Layer 10 of a small transformer language model trained on English Wikipedia (13 layers, counted from 0, width 96).
A neuron's activation on a vector x is GELU(weights . x), where the dot is the dot product.

Input weights of the MLP neurons that the questions are about. A number n stands for (n - 500) times 0.0024.
n0: 804,500,500,764,644,846,474,355,483,426,491,295,621,390,781,617,462,284,603,500,374,702,458,294,475,367,541,522,508,600,687,476,649,492,253,508,349,652,448,686,546,480,525,216,679,422,550,369,385,422,561,546,392,549,263,403,559,454,594,427,381,551,176,500,740,332,453,496,818,467,611,563,682,565,257,653,470,591,610,464,412,437,475,564,337,371,589,458,716,285,470,474,431,239,572,542
n42: 649,627,480,442,561,639,376,429,619,546,598,704,500,588,569,566,561,579,447,469,558,717,556,303,436,464,772,475,392,587,374,353,474,313,562,456,578,536,653,181,344,599,857,466,516,488,603,403,227,475,277,468,235,800,500,662,508,440,586,632,496,459,521,473,401,402,581,752,593,504,211,484,380,581,618,492,238,554,624,403,468,520,508,402,314,512,524,480,330,623,450,230,453,591,721,284
n48: 606,592,380,331,570,593,487,636,371,487,488,496,517,376,543,487,393,534,653,508,680,643,508,592,565,576,456,538,455,303,463,547,466,520,293,634,528,594,376,475,601,689,385,641,294,532,452,475,801,416,555,476,279,409,424,553,95,532,754,404,562,110,299,402,352,735,356,317,677,516,583,674,672,728,500,448,496,341,642,672,516,426,600,492,409,445,734,480,668,517,222,612,374,757,533,585
n75: 240,527,564,492,491,577,705,590,556,792,777,554,415,632,512,393,330,162,601,685,292,322,535,602,487,406,470,52,211,429,303,712,577,624,396,655,454,219,488,435,754,300,297,431,440,466,363,474,618,509,286,297,734,462,564,443,522,410,690,553,439,434,633,504,594,437,412,476,517,572,654,513,746,671,557,496,487,544,211,587,534,500,445,579,462,446,330,591,626,544,487,535,425,339,669,758
n84: 525,731,306,440,537,296,598,672,398,329,567,330,326,349,394,580,289,649,550,424,555,533,372,411,829,488,500,492,545,585,604,378,573,793,496,824,532,554,430,483,426,313,528,654,419,651,590,632,183,547,452,562,354,220,431,268,660,601,756,542,450,341,386,310,565,649,504,554,533,593,404,671,424,563,746,391,591,610,381,559,386,475,601,433,476,465,346,521,459,341,734,416,202,606,603,598
n112: 235,314,487,504,543,603,518,382,423,540,381,630,709,718,426,784,539,484,878,525,571,604,565,424,491,632,653,402,702,487,434,392,492,736,367,435,718,509,405,300,603,475,720,532,701,664,474,604,320,291,559,547,398,450,274,374,582,538,509,646,614,333,340,413,355,399,482,399,626,428,303,440,509,738,299,594,417,447,554,633,797,474,564,693,759,256,469,257,465,222,437,381,341,741,340,354
n130: 412,509,604,368,509,426,541,541,674,495,428,495,459,334,407,618,269,340,437,479,513,328,478,604,315,626,530,369,645,627,402,606,644,347,475,513,402,465,529,682,535,525,483,669,216,457,282,522,348,704,440,751,248,740,583,456,149,439,707,722,303,540,690,576,556,371,585,430,669,279,697,199,509,730,612,530,411,591,325,424,908,367,444,518,709,226,727,544,664,496,290,379,462,705,438,566
n134: 530,240,367,680,675,332,679,442,454,311,70,746,583,727,468,352,415,603,358,752,606,445,564,500,657,404,766,426,382,552,629,488,338,538,528,415,229,492,581,649,437,436,574,719,580,615,517,687,268,430,624,678,354,591,513,372,567,559,530,483,534,642,396,512,496,339,410,492,333,654,375,546,259,480,560,446,594,635,393,708,551,295,745,586,402,480,534,462,820,357,526,276,652,286,432,449
n145: 508,332,476,445,706,435,652,590,435,436,342,581,428,431,437,441,397,630,392,472,421,652,335,327,558,452,387,752,414,361,587,335,462,602,756,545,595,726,399,475,451,461,488,592,520,568,183,512,512,407,655,283,597,544,702,603,427,613,588,630,691,517,475,677,343,560,533,416,632,730,342,236,335,745,450,468,199,483,417,918,590,389,335,563,290,563,401,648,405,400,381,525,345,631,533,341
n156: 370,660,540,599,406,345,279,603,390,556,808,375,578,350,649,601,361,579,464,626,362,652,702,299,679,73,334,747,593,376,419,543,417,757,624,406,344,683,661,554,482,724,544,638,566,504,553,603,296,394,326,313,386,491,469,455,273,500,436,193,437,514,981,624,518,408,283,638,599,592,373,504,592,362,473,562,549,427,643,483,287,653,421,477,530,590,622,469,419,532,311,287,543,671,778,611
n157: 619,404,560,441,434,301,538,641,431,644,429,487,390,667,488,643,385,698,383,520,614,553,422,584,549,468,504,269,231,365,558,402,645,642,634,765,631,410,446,315,687,461,412,512,322,560,423,364,616,685,532,561,440,496,633,63,337,496,675,701,446,508,576,598,428,364,434,542,224,677,666,492,475,374,595,516,373,483,484,724,358,525,468,404,203,293,327,496,529,825,394,325,634,568,504,700
n161: 645,289,224,617,645,477,508,516,596,362,393,391,789,696,675,292,547,518,552,284,459,742,434,431,609,554,603,612,535,428,449,474,536,346,710,624,689,461,370,347,659,596,466,522,701,375,269,496,464,416,409,341,508,402,362,249,566,365,313,708,460,528,312,451,688,435,551,606,292,427,500,403,367,526,476,465,586,676,685,466,539,531,481,496,451,526,720,328,676,667,548,678,508,524,309,644
n177: 457,667,644,479,426,449,754,387,509,527,666,647,678,369,335,801,617,416,592,760,645,314,621,399,694,513,715,522,243,265,474,550,311,526,550,380,442,569,602,487,637,541,605,585,470,634,372,509,85,456,500,350,466,366,547,292,762,585,487,292,771,640,398,508,373,197,321,363,422,487,500,654,562,408,387,402,530,451,375,744,410,517,534,281,367,339,600,500,561,487,491,816,567,255,617,393
n187: 481,218,590,337,573,466,445,560,485,480,652,397,595,532,679,665,188,254,562,537,463,297,535,455,465,730,357,508,588,138,322,507,414,447,482,565,619,542,587,450,687,518,556,432,724,507,655,504,550,469,712,267,587,533,477,458,481,613,625,535,481,395,359,474,474,429,403,500,388,613,317,417,453,762,527,549,546,303,526,563,237,539,508,329,563,408,643,435,700,324,472,446,522,619,673,774
n198: 571,466,630,840,617,332,504,660,619,337,399,684,572,691,445,713,646,704,631,536,448,392,367,399,430,304,573,500,253,509,412,532,577,603,576,909,588,434,358,488,484,343,609,628,582,636,242,388,580,679,436,525,496,452,231,638,376,402,546,666,383,428,377,588,390,338,454,624,375,610,307,635,257,668,307,447,450,453,640,508,463,733,508,361,400,567,504,275,537,302,273,348,468,645,371,496
n205: 517,378,687,624,193,340,649,422,451,449,714,312,734,613,697,364,567,619,630,428,444,463,674,204,421,492,407,538,270,509,567,540,496,516,488,636,492,703,410,454,463,652,440,341,455,600,394,595,316,424,456,669,337,572,712,475,278,382,584,352,408,576,436,91,496,500,625,539,542,846,601,533,231,683,525,663,367,458,344,571,553,450,626,584,688,374,533,533,438,487,415,634,480,820,463,426
n215: 500,701,542,649,448,347,328,549,618,465,491,323,540,352,516,425,242,385,452,454,640,530,239,487,782,471,441,531,517,588,517,492,536,318,443,666,450,547,557,629,700,896,759,604,263,562,297,148,643,192,483,832,479,637,407,358,500,513,513,439,258,491,351,447,462,442,565,708,181,862,578,487,535,508,582,445,539,641,421,541,602,573,291,595,256,586,552,496,418,530,460,483,611,544,530,419
n227: 353,429,496,517,387,157,433,392,346,827,610,527,527,396,348,340,596,327,548,555,338,491,509,475,586,296,331,549,388,584,627,322,516,466,629,82,412,543,549,670,444,676,820,751,402,492,504,621,417,607,731,349,415,475,624,622,594,572,491,535,618,693,128,475,525,222,531,613,448,487,487,500,576,304,741,691,730,664,433,429,710,439,551,662,433,364,570,656,530,518,406,649,296,384,530,332
n235: 689,395,357,653,509,572,213,433,619,447,544,278,407,122,594,623,465,284,583,604,285,586,758,458,457,475,563,359,688,562,556,397,492,589,829,491,317,401,382,651,530,532,312,528,343,591,313,522,496,654,650,603,487,429,652,448,500,424,552,500,552,557,416,533,618,747,209,620,738,605,391,424,367,682,595,635,487,809,330,376,342,539,504,827,222,475,669,668,405,343,327,417,376,606,431,445
n243: 596,572,496,440,425,405,233,552,426,582,449,604,461,483,496,804,613,356,691,589,689,550,713,443,479,455,541,530,475,577,589,312,621,384,328,604,488,546,425,450,413,429,622,637,256,500,649,529,297,551,905,596,660,569,105,592,566,677,483,449,551,534,701,604,484,455,411,742,311,615,284,326,552,343,407,352,387,487,355,596,741,454,381,398,528,640,496,378,727,389,314,466,165,453,579,645
n246: 615,431,488,443,389,473,488,422,602,422,620,365,366,342,466,561,408,559,287,612,489,492,413,364,559,652,659,366,547,362,272,470,493,520,318,607,309,480,399,424,358,493,539,289,680,397,332,591,444,711,569,417,636,412,730,444,335,625,706,463,400,584,581,496,578,654,640,319,624,780,717,555,333,599,512,862,369,516,485,568,429,762,492,496,710,356,388,222,580,431,570,460,378,684,742,449
n249: 409,284,337,652,687,492,389,344,226,534,546,496,637,222,457,560,287,427,626,468,345,521,579,524,425,500,435,339,566,538,479,468,720,352,611,293,564,326,587,550,385,473,447,558,151,733,332,637,651,619,657,537,541,440,406,429,438,627,458,593,227,369,491,420,569,451,550,485,475,639,727,668,444,824,324,659,413,551,552,285,344,592,752,538,500,611,479,325,629,677,714,424,588,393,703,727
n251: 724,357,559,593,468,330,611,529,362,479,370,401,364,458,603,693,331,429,329,135,362,396,520,363,608,543,672,406,357,640,419,374,399,627,581,576,438,560,564,388,460,394,648,507,595,721,370,412,690,155,434,516,386,442,551,484,377,370,537,582,816,671,668,439,469,660,621,537,669,531,322,591,644,639,536,539,275,566,396,485,540,608,637,731,531,340,339,584,681,333,281,439,581,731,416,504
n276: 439,500,580,241,672,508,492,581,371,542,723,660,487,278,484,513,324,447,521,413,449,655,508,273,386,464,548,396,553,621,467,551,322,520,590,516,335,549,573,467,318,473,698,710,645,547,399,578,545,533,441,528,540,492,416,520,488,540,537,533,401,682,600,422,332,520,368,747,373,208,550,548,257,457,426,912,353,316,583,488,670,480,532,438,256,181,557,337,770,483,828,641,700,571,565,589
n282: 582,663,644,558,439,393,442,266,283,433,496,437,718,419,183,442,426,347,653,487,429,327,470,513,370,559,690,301,436,567,404,421,794,709,305,491,600,440,287,687,642,398,172,702,427,500,526,500,360,819,483,444,508,500,466,530,599,249,751,372,587,474,367,517,530,386,487,484,652,394,531,577,473,725,347,381,318,482,546,367,509,765,614,465,642,438,200,660,665,351,803,425,521,709,686,573
n283: 469,433,638,271,540,51,609,404,226,436,295,646,310,680,345,450,531,430,656,710,652,482,315,582,412,552,517,365,395,419,531,597,373,378,846,281,466,685,333,491,329,297,436,582,448,355,674,584,229,468,577,596,526,726,582,562,386,678,522,387,482,370,604,559,491,440,567,804,593,336,504,278,813,665,536,370,328,699,572,420,430,668,560,656,377,567,682,654,602,478,627,344,339,577,531,587
n303: 397,548,558,466,452,457,594,475,688,418,287,668,455,641,594,382,269,522,395,700,200,524,524,519,96,387,295,642,500,573,168,371,445,355,621,508,534,318,515,743,811,586,566,578,613,584,500,437,444,504,596,461,453,247,539,548,461,512,250,528,620,512,455,454,644,485,596,666,369,523,592,723,553,492,512,531,278,415,355,622,484,595,337,596,714,693,408,615,492,609,520,681,489,410,460,634
n304: 534,319,411,631,553,504,267,323,299,512,573,360,481,445,500,384,553,574,676,698,449,519,330,629,632,570,507,635,485,577,736,547,535,370,417,218,219,187,382,780,406,717,551,525,589,245,474,549,397,604,540,523,433,482,333,364,309,671,573,654,500,554,766,453,356,382,550,514,530,526,649,645,527,540,607,530,523,496,405,692,466,390,482,366,525,453,553,723,553,619,547,603,387,519,387,519
n308: 654,469,695,555,363,339,554,422,370,600,250,450,663,131,618,423,522,553,200,410,470,544,721,535,962,552,642,671,430,577,522,753,451,526,454,241,428,504,596,394,342,799,453,525,474,534,369,222,545,387,470,452,400,363,556,460,334,400,513,148,362,303,455,542,340,457,576,586,433,777,500,413,464,284,803,487,390,627,521,407,356,553,582,594,440,614,629,354,650,585,518,603,423,732,447,789
n310: 496,536,395,629,371,363,225,588,737,518,703,376,518,579,475,263,223,421,473,638,654,678,611,321,549,483,609,536,230,171,635,671,575,47,538,655,651,842,340,706,566,605,491,575,359,397,566,281,428,413,327,279,561,565,500,661,549,500,554,573,536,423,382,513,517,452,397,533,513,832,595,500,353,380,329,483,317,751,646,513,571,630,544,468,457,351,442,576,424,840,403,717,388,257,433,549
n318: 466,504,775,787,662,302,557,447,634,544,526,408,509,375,565,409,355,587,819,471,382,585,530,629,585,483,471,552,483,72,586,276,607,118,529,479,245,521,339,504,462,516,591,651,513,562,466,568,552,299,599,470,345,500,563,453,521,487,344,378,371,530,618,573,467,541,444,587,406,542,569,298,522,602,642,262,645,474,295,586,399,820,525,750,430,378,513,393,351,643,439,453,869,815,449,369
n327: 347,702,416,230,526,515,723,313,651,554,428,539,392,606,496,523,267,514,428,300,303,631,500,665,556,588,595,611,619,527,530,586,333,463,554,604,554,690,535,598,352,299,380,448,537,706,223,627,643,500,507,377,489,504,809,342,322,489,234,355,613,443,473,504,313,533,662,566,526,691,443,500,488,460,425,511,642,473,529,457,578,436,613,511,630,553,485,459,185,546,492,420,644,592,425,593

Each question shows a token from some text and the vector x that enters the MLP there. A number n stands for (n - 500) times 0.0093.

"or": 598,334,421,417,449,582,505,460,538,475,473,347,495,404,594,381,521,480,576,574,601,472,375,638,516,617,368,512,544,288,649,546,733,568,488,456,459,562,680,488,502,352,540,632,395,491,483,539,741,516,389,573,722,417,538,463,471,316,429,530,446,675,410,442,578,615,478,246,386,253,418,460,540,471,555,502,571,347,596,475,425,606,534,436,485,800,595,676,532,302,462,361,685,437,500,247
Which two neurons fire most, strongest first? n318, n187

" and": 509,503,660,330,270,700,453,387,636,456,557,272,454,372,632,349,532,463,510,572,683,468,389,649,441,529,507,625,384,514,549,651,830,616,515,446,491,536,621,430,508,301,521,502,485,513,514,490,631,401,334,608,717,342,440,493,553,570,547,619,524,588,504,402,465,464,570,323,287,358,530,506,481,482,630,452,461,397,530,392,467,466,550,357,523,658,524,559,449,338,487,549,470,501,459,423
Which three neurons fire most, strongest first? n75, n304, n215

" rel": 541,314,552,272,343,516,539,417,478,332,551,371,360,434,613,436,579,478,525,432,619,400,469,605,404,656,411,527,609,374,740,636,627,678,512,429,398,540,562,461,685,443,619,419,514,481,591,501,502,557,370,514,736,421,578,479,443,575,773,615,555,662,499,469,388,511,594,344,407,391,474,495,538,312,502,533,455,405,559,378,269,485,430,606,426,710,547,648,544,247,387,564,470,591,529,372
Which neuron fires most, and how strongly? n187, at about 4.5

"er": 546,434,586,413,399,640,507,477,581,294,503,472,477,320,638,448,560,536,564,487,598,436,520,439,490,482,491,601,554,376,576,621,908,550,483,415,556,521,665,556,608,336,550,411,488,429,674,477,572,453,468,634,623,434,531,395,491,509,428,519,639,647,416,443,523,539,523,390,393,280,355,393,444,263,565,462,422,408,584,486,407,328,484,525,430,677,435,456,515,427,459,602,595,507,524,433
Which neuron lights up most? n0

" c": 403,370,593,424,386,848,609,406,459,392,487,344,340,381,723,447,673,607,554,396,662,465,519,634,401,482,448,513,408,402,586,554,718,653,397,518,513,620,588,490,649,417,472,523,365,496,593,527,602,502,191,486,635,352,523,704,607,566,505,458,561,683,611,505,466,509,515,413,358,376,445,482,404,341,500,501,497,393,548,315,471,525,512,485,561,556,525,509,470,318,341,358,601,537,625,464
Which neuron lights up most? n156

" by": 539,324,633,320,410,727,484,457,580,408,502,255,411,443,580,317,520,555,564,483,718,449,466,526,513,517,462,654,458,520,503,599,866,629,546,432,514,573,611,439,545,335,600,501,543,541,539,490,527,429,320,559,693,448,485,513,535,488,460,648,489,533,531,353,451,447,530,342,295,306,431,526,496,583,558,383,485,420,531,350,438,526,535,417,502,646,585,596,505,334,436,503,528,574,476,327
Which neuron lights up most? n187

"arly": 451,554,435,448,482,657,404,394,544,452,452,530,483,479,639,472,410,478,472,731,684,440,450,545,291,363,338,558,432,538,366,711,722,595,638,439,411,593,642,502,532,290,486,352,547,461,477,443,676,525,450,624,683,389,510,395,632,492,346,584,661,614,526,482,472,411,516,428,445,163,513,596,498,420,553,552,383,566,470,546,397,340,515,405,460,691,579,568,626,356,439,523,607,594,463,192
Which neuron fires most, and how strongly? n303, at about 4.5

"om": 401,371,504,428,274,464,445,379,541,460,505,179,516,426,604,475,507,488,556,563,600,399,431,699,408,575,464,511,387,404,532,659,813,615,411,488,438,545,658,340,629,361,533,540,442,469,442,530,626,500,349,595,789,443,469,546,481,559,473,594,525,683,571,350,594,422,575,290,257,439,476,456,502,428,476,466,558,477,560,418,458,468,671,553,497,616,525,602,465,460,487,484,580,616,580,312
Which two neurons fire most, strongest first? n75, n205

" until": 464,458,546,331,360,691,429,471,561,380,488,254,412,411,563,372,542,593,547,558,688,527,537,560,435,466,462,631,632,447,619,683,800,657,459,460,367,547,569,315,541,378,502,456,460,504,403,517,630,477,327,519,591,571,568,581,598,494,431,644,528,611,543,359,513,448,412,418,307,457,584,500,432,539,725,384,399,422,555,325,300,508,470,397,523,625,575,613,513,345,420,585,591,580,544,319
Which neuron lights up most? n205

"v": 503,130,498,456,357,565,619,429,497,516,393,323,630,441,673,530,594,601,500,601,567,418,339,537,399,562,419,524,381,358,518,682,683,503,500,499,553,598,633,385,718,385,522,520,461,454,450,553,421,451,350,536,676,370,603,545,537,556,595,653,513,641,456,371,620,479,550,240,416,408,435,583,409,266,533,445,493,509,622,451,419,479,478,459,447,651,428,703,560,328,367,587,693,473,554,286
Which neuron lights up most? n177

",": 542,376,476,295,499,643,541,380,536,418,467,404,413,486,656,245,472,496,557,632,749,600,384,767,464,568,364,611,651,547,541,705,725,534,631,355,461,571,500,426,567,325,511,499,451,610,463,556,753,527,344,427,584,336,572,384,531,542,484,614,579,595,517,454,438,537,467,297,415,503,398,424,504,413,585,317,546,283,591,438,345,469,479,452,549,606,553,583,460,429,351,496,578,583,492,290
Which neuron lights up most? n327

"3": 429,389,547,359,497,495,634,347,648,487,448,422,374,422,593,467,553,567,560,507,702,446,328,480,263,493,403,651,505,416,470,557,797,482,490,313,407,497,588,433,456,320,571,313,493,503,464,440,660,592,329,551,780,533,518,514,508,610,438,597,440,629,558,475,542,631,560,371,412,322,478,668,510,414,410,348,479,501,630,396,580,561,520,570,479,661,554,666,587,435,333,458,665,459,452,350
Which neuron lights up most? n283

"l": 377,497,542,413,326,652,440,443,498,369,469,444,438,475,579,412,600,691,526,526,705,493,480,444,384,489,535,653,526,395,554,556,766,599,518,459,541,447,616,373,554,369,650,468,404,497,612,513,534,464,410,485,782,391,578,546,577,614,495,567,459,731,438,410,328,472,668,296,363,464,344,432,420,229,433,386,576,399,681,413,453,346,463,503,496,613,550,679,535,426,576,537,584,401,488,378
Which neuron lights up most? n177

" first": 548,439,566,449,473,666,525,422,510,372,383,386,325,434,619,389,516,649,534,593,697,508,338,526,422,455,352,644,458,364,579,637,828,603,554,439,427,455,539,405,449,323,509,536,417,421,552,487,600,558,484,572,735,448,434,591,581,473,553,679,429,588,567,385,527,572,532,304,395,369,490,631,444,498,477,470,441,440,640,411,348,488,530,424,495,627,586,682,543,328,341,506,504,506,524,237
Which three neurons fire most, strongest first? n198, n304, n145

"ice": 456,353,454,487,496,522,479,376,438,532,520,379,518,329,543,381,508,515,550,582,698,413,393,633,555,496,361,613,453,357,480,638,801,612,451,420,472,583,577,439,494,435,528,542,423,376,539,586,767,639,454,613,683,407,508,519,467,422,420,548,496,602,538,469,640,643,569,364,312,213,374,500,457,665,573,428,528,310,501,518,355,655,499,486,602,740,438,504,508,296,444,513,579,335,541,298
Which neuron lights up most? n249

" a": 482,355,580,439,325,778,559,375,494,446,476,460,414,473,561,331,431,599,423,544,636,506,422,703,456,574,479,591,377,419,551,657,854,636,482,408,521,459,587,410,531,262,589,418,479,537,485,523,465,392,353,584,744,477,455,580,602,536,516,556,461,489,586,509,445,476,569,395,378,244,481,644,513,509,592,460,401,442,573,488,329,447,491,394,494,674,534,690,432,379,426,498,487,528,552,314
Which neuron lights up most? n75

"ord": 474,280,451,333,536,604,376,420,555,448,497,505,557,406,668,372,620,611,549,524,637,429,523,772,496,576,373,557,672,404,441,570,845,524,483,487,433,490,560,489,515,302,408,459,411,495,538,629,741,513,485,532,659,344,561,415,423,583,447,584,549,639,582,323,560,551,450,337,444,462,301,414,448,407,470,390,595,350,592,357,379,557,477,531,541,659,533,566,573,480,405,415,612,426,480,384
Which neuron lights up most? n249

"un": 549,476,533,379,528,554,664,492,529,433,367,414,558,341,573,483,681,543,464,495,601,528,328,529,444,571,310,602,424,328,487,553,835,526,433,329,457,474,693,399,513,420,542,441,475,488,521,616,552,476,451,527,746,427,590,733,558,479,513,589,348,565,527,479,447,550,637,362,347,116,458,569,455,473,615,339,463,429,551,334,575,501,367,505,406,499,442,619,511,443,477,629,678,465,588,346
Which neuron lights up most? n276

"ary": 467,390,473,442,393,618,477,437,551,474,502,236,585,413,570,423,462,485,570,518,653,426,383,575,423,570,522,569,427,321,498,585,803,586,498,409,468,570,693,442,579,335,547,484,369,340,566,517,677,595,336,657,697,376,512,580,627,395,458,602,453,710,422,517,514,480,677,324,314,331,579,471,470,502,532,405,470,507,595,405,321,507,638,438,566,629,495,619,565,284,440,526,596,445,483,305
Which neuron lights up most? n282

"–": 443,461,434,317,403,736,420,496,646,496,420,265,451,417,660,469,455,616,541,516,708,548,421,555,373,594,588,507,485,387,698,626,629,596,508,405,478,526,695,278,568,442,569,570,633,571,456,394,705,505,476,485,599,360,467,595,576,428,423,662,532,627,535,438,592,499,601,196,347,263,465,401,423,366,691,503,468,515,625,284,517,485,587,373,600,484,507,577,510,333,305,508,612,545,521,265
Which neuron lights up most? n161

" 3": 501,330,569,422,524,545,608,393,588,476,393,354,279,457,638,479,523,618,618,493,705,471,320,515,373,445,412,639,485,402,495,535,795,511,575,290,448,521,615,411,488,439,502,379,574,533,497,382,697,548,316,685,763,565,554,450,618,582,411,616,410,622,549,405,510,702,498,357,425,307,454,585,439,447,494,340,477,509,598,343,472,511,573,486,404,598,559,678,458,404,351,532,592,485,463,336
Which neuron lights up most? n318

" War": 518,469,417,411,488,617,476,430,613,449,338,464,464,380,674,426,496,494,577,434,747,481,365,575,449,612,461,608,394,375,451,641,778,571,540,357,511,586,599,352,571,346,510,499,357,492,455,495,785,473,368,569,722,445,677,501,544,482,454,480,484,656,529,421,454,562,426,245,408,434,484,526,438,433,567,345,679,489,538,371,353,435,620,448,562,575,474,690,457,383,497,565,699,511,449,239
Which neuron lights up most? n327

" 16": 542,333,464,402,552,640,506,394,686,467,473,397,271,411,596,403,547,648,494,542,697,523,406,580,317,557,499,646,666,389,462,599,754,530,553,422,461,562,658,432,540,330,529,335,424,532,412,498,487,574,304,643,660,464,480,495,589,414,452,615,432,695,620,417,487,411,447,284,519,299,484,557,371,456,600,491,349,475,628,333,388,632,539,365,499,615,600,693,635,348,409,521,551,482,506,352
Which neuron fires most, and how strongly? n130, at about 2.8

" mod": 529,383,653,467,436,592,505,366,486,399,461,228,539,468,714,403,610,675,560,435,729,463,504,614,439,550,389,614,535,410,544,560,731,626,419,408,529,477,600,492,659,275,464,398,366,502,506,626,637,418,329,547,696,537,564,641,441,698,476,608,400,530,598,525,452,432,423,420,366,301,480,560,419,369,519,512,352,483,634,551,453,500,450,549,547,549,408,576,379,395,308,547,552,523,545,207
Which neuron lights up most? n205

" September": 401,494,511,326,534,661,457,383,550,509,424,331,469,496,623,386,534,666,470,595,646,450,538,631,423,488,446,624,719,432,558,676,761,649,541,381,416,352,701,329,470,439,515,500,511,661,426,396,678,547,492,539,643,555,386,588,576,497,506,567,450,720,503,458,577,380,310,388,412,358,508,501,326,384,638,389,479,477,587,457,354,462,518,375,414,573,484,620,520,328,358,516,671,516,508,241
Which neuron lights up most? n134

"uc": 400,499,554,355,382,439,527,477,522,415,491,444,416,278,641,461,666,616,544,507,631,544,595,563,480,483,322,565,625,453,349,637,708,607,424,453,614,636,629,445,554,320,590,381,522,561,725,563,633,452,295,536,801,452,544,613,420,589,414,560,495,601,612,452,592,492,522,493,401,272,348,376,392,377,522,365,421,436,557,410,385,612,509,527,541,646,480,636,438,182,392,474,474,489,517,415
Which neuron fires most, and how strongly? n156, at about 4.3

" as": 530,326,561,434,366,661,482,424,485,429,490,343,475,384,659,338,478,548,568,469,726,551,490,492,475,482,454,678,519,509,579,719,841,607,452,477,494,622,618,379,594,332,504,437,528,511,530,525,574,409,309,614,683,434,486,565,507,460,507,649,443,519,577,325,417,496,516,441,268,337,465,528,424,578,544,421,411,312,618,374,415,535,523,396,662,626,575,571,460,414,400,496,455,572,413,409
Which neuron lights up most? n205

" Mal": 525,502,545,377,358,576,361,455,518,298,434,528,388,345,628,383,531,545,494,285,707,482,393,416,478,555,345,566,517,475,527,635,782,607,482,421,519,551,667,406,556,331,605,477,378,546,585,489,624,617,403,512,730,441,645,513,439,580,575,672,596,657,478,479,421,534,471,437,514,463,442,412,487,229,602,400,449,343,637,416,502,581,540,511,574,582,420,577,368,389,428,641,552,513,521,321
Which neuron lights up most? n145

"t": 481,424,451,368,452,509,472,387,534,408,421,381,510,462,675,548,600,547,531,516,556,435,475,531,524,504,499,589,303,449,681,678,900,493,444,390,444,614,476,474,559,346,665,456,355,505,625,515,572,632,375,558,611,429,666,470,486,528,473,535,568,594,497,468,468,539,573,398,368,395,368,456,386,191,601,367,453,527,644,468,362,479,511,550,498,607,549,607,510,400,572,505,564,356,500,272
Which neuron lights up most? n227

"eral": 457,373,361,359,459,637,465,448,473,449,464,254,511,364,571,364,467,502,558,619,672,489,394,513,514,633,353,495,549,311,683,566,785,566,526,405,430,587,641,575,532,312,437,556,519,507,455,500,686,650,433,578,754,423,474,486,523,434,432,557,489,562,386,478,536,689,532,300,365,375,501,483,542,499,517,528,571,502,603,367,339,503,586,485,519,717,563,662,454,329,430,416,671,492,467,251
Which three neurons fire most, strongest first? n235, n249, n187

" 21": 458,407,447,326,526,509,572,478,673,524,492,344,289,385,558,386,528,709,449,524,715,594,464,583,320,531,531,552,713,423,436,571,749,485,634,408,409,508,701,466,482,364,518,299,395,450,394,498,445,610,360,633,638,549,442,582,614,469,466,638,597,592,583,450,480,376,422,350,457,373,435,512,359,542,607,435,343,490,690,337,347,494,555,459,543,652,641,717,483,308,502,464,605,423,530,461
Which neuron lights up most? n42

"on": 432,352,469,586,296,506,572,491,586,410,466,402,369,294,661,448,464,515,555,569,531,468,416,436,482,567,529,538,476,404,544,632,771,576,412,446,537,489,637,469,652,331,514,546,462,521,514,549,554,424,373,544,734,452,629,584,471,464,518,627,525,732,512,427,505,625,621,194,236,355,477,600,360,390,572,398,587,297,594,350,523,445,638,459,432,579,437,717,541,440,505,503,546,496,484,296
Which neuron lights up most? n251

" v": 507,297,531,442,394,651,601,443,562,429,430,346,243,435,694,369,616,599,609,425,664,493,343,723,391,528,355,519,418,388,515,730,744,547,480,526,460,459,570,451,686,412,571,581,469,470,478,557,539,405,283,453,768,516,550,467,558,620,514,713,554,601,661,340,502,471,425,301,474,365,342,599,497,335,569,430,436,406,529,516,500,462,510,472,546,595,579,535,477,396,443,518,569,427,498,342
Which neuron fires most, and how strongly? n75, at about 2.9

"ir": 594,475,519,476,447,594,469,465,623,538,573,444,434,371,622,414,514,764,567,458,596,404,451,567,481,573,361,571,567,318,449,606,811,615,477,444,389,589,532,378,488,330,555,472,553,399,702,534,444,561,457,546,746,492,579,451,513,567,416,542,466,783,449,367,567,593,484,449,429,254,407,409,394,397,535,408,496,336,499,344,462,527,516,510,584,674,539,618,410,220,427,507,551,457,439,336
Which neuron lights up most? n318

" for": 575,458,528,350,385,700,587,497,600,395,367,179,469,487,580,411,591,571,543,455,702,539,465,571,465,498,448,662,477,532,656,723,803,600,526,497,513,520,615,369,561,296,574,464,447,432,513,535,477,459,404,530,731,460,520,505,539,497,517,679,437,552,580,403,428,423,585,416,235,295,477,618,442,534,550,378,376,389,573,359,481,502,539,461,443,588,540,607,413,460,348,592,444,476,464,307
Which neuron lights up most? n161

" inc": 482,330,508,466,436,630,624,380,387,450,471,345,422,322,675,506,539,594,756,544,725,556,452,799,487,585,294,587,353,399,605,556,671,675,520,370,491,563,656,545,627,324,528,495,379,561,566,459,605,317,284,634,656,509,651,702,478,592,521,484,459,570,594,422,554,428,524,425,419,331,535,490,401,410,538,384,436,495,439,486,328,379,390,447,380,604,476,582,540,341,321,500,654,442,548,367
Which neuron lights up most? n318

"ases": 420,355,630,338,379,523,429,409,448,428,372,299,552,419,712,317,608,524,497,549,633,431,547,525,500,445,520,552,488,416,607,769,834,499,463,406,492,463,659,339,454,464,409,502,399,494,415,483,563,462,285,577,702,452,503,564,600,531,626,553,383,575,590,463,516,631,438,423,329,325,469,510,479,461,622,462,538,488,508,387,459,533,672,437,428,684,602,520,561,471,436,612,579,567,533,276
Which neuron fires most, and how strongly? n308, at about 5.4

"P": 396,435,554,432,435,518,449,383,546,362,455,376,366,407,659,431,673,608,571,468,694,366,433,608,547,441,373,571,536,456,498,516,877,457,498,360,489,380,546,495,556,477,648,435,390,514,454,526,608,511,365,597,593,470,386,451,547,590,436,587,474,602,544,455,558,701,465,325,421,231,581,457,385,289,503,328,711,457,578,391,370,494,648,604,532,519,576,608,482,425,498,572,702,472,554,430
Which neuron fires most, and how strongly? n318, at about 4.1

"aly": 298,396,481,409,332,649,480,414,586,371,392,371,410,418,556,575,530,643,456,610,620,372,395,394,466,575,520,454,548,549,400,715,666,452,472,338,469,583,539,423,505,464,528,493,461,573,466,534,588,362,241,733,746,590,553,410,539,699,472,519,628,718,549,372,436,660,538,497,352,279,529,528,312,400,408,473,489,540,701,395,445,514,585,596,413,580,403,650,526,490,424,508,699,493,697,249
Which neuron fires most, and how strongly? n276, at about 3.1

"7": 528,420,493,348,453,554,530,393,743,484,420,518,354,453,623,384,505,639,440,501,653,547,355,545,295,489,400,595,700,460,567,551,784,515,551,453,443,501,606,439,578,443,456,375,506,663,546,401,535,546,298,575,520,471,608,556,583,509,507,630,448,619,624,421,612,633,482,250,418,171,562,446,370,341,432,373,360,639,630,394,366,608,401,461,619,666,525,657,569,402,432,504,502,331,458,434
Which neuron lights up most? n303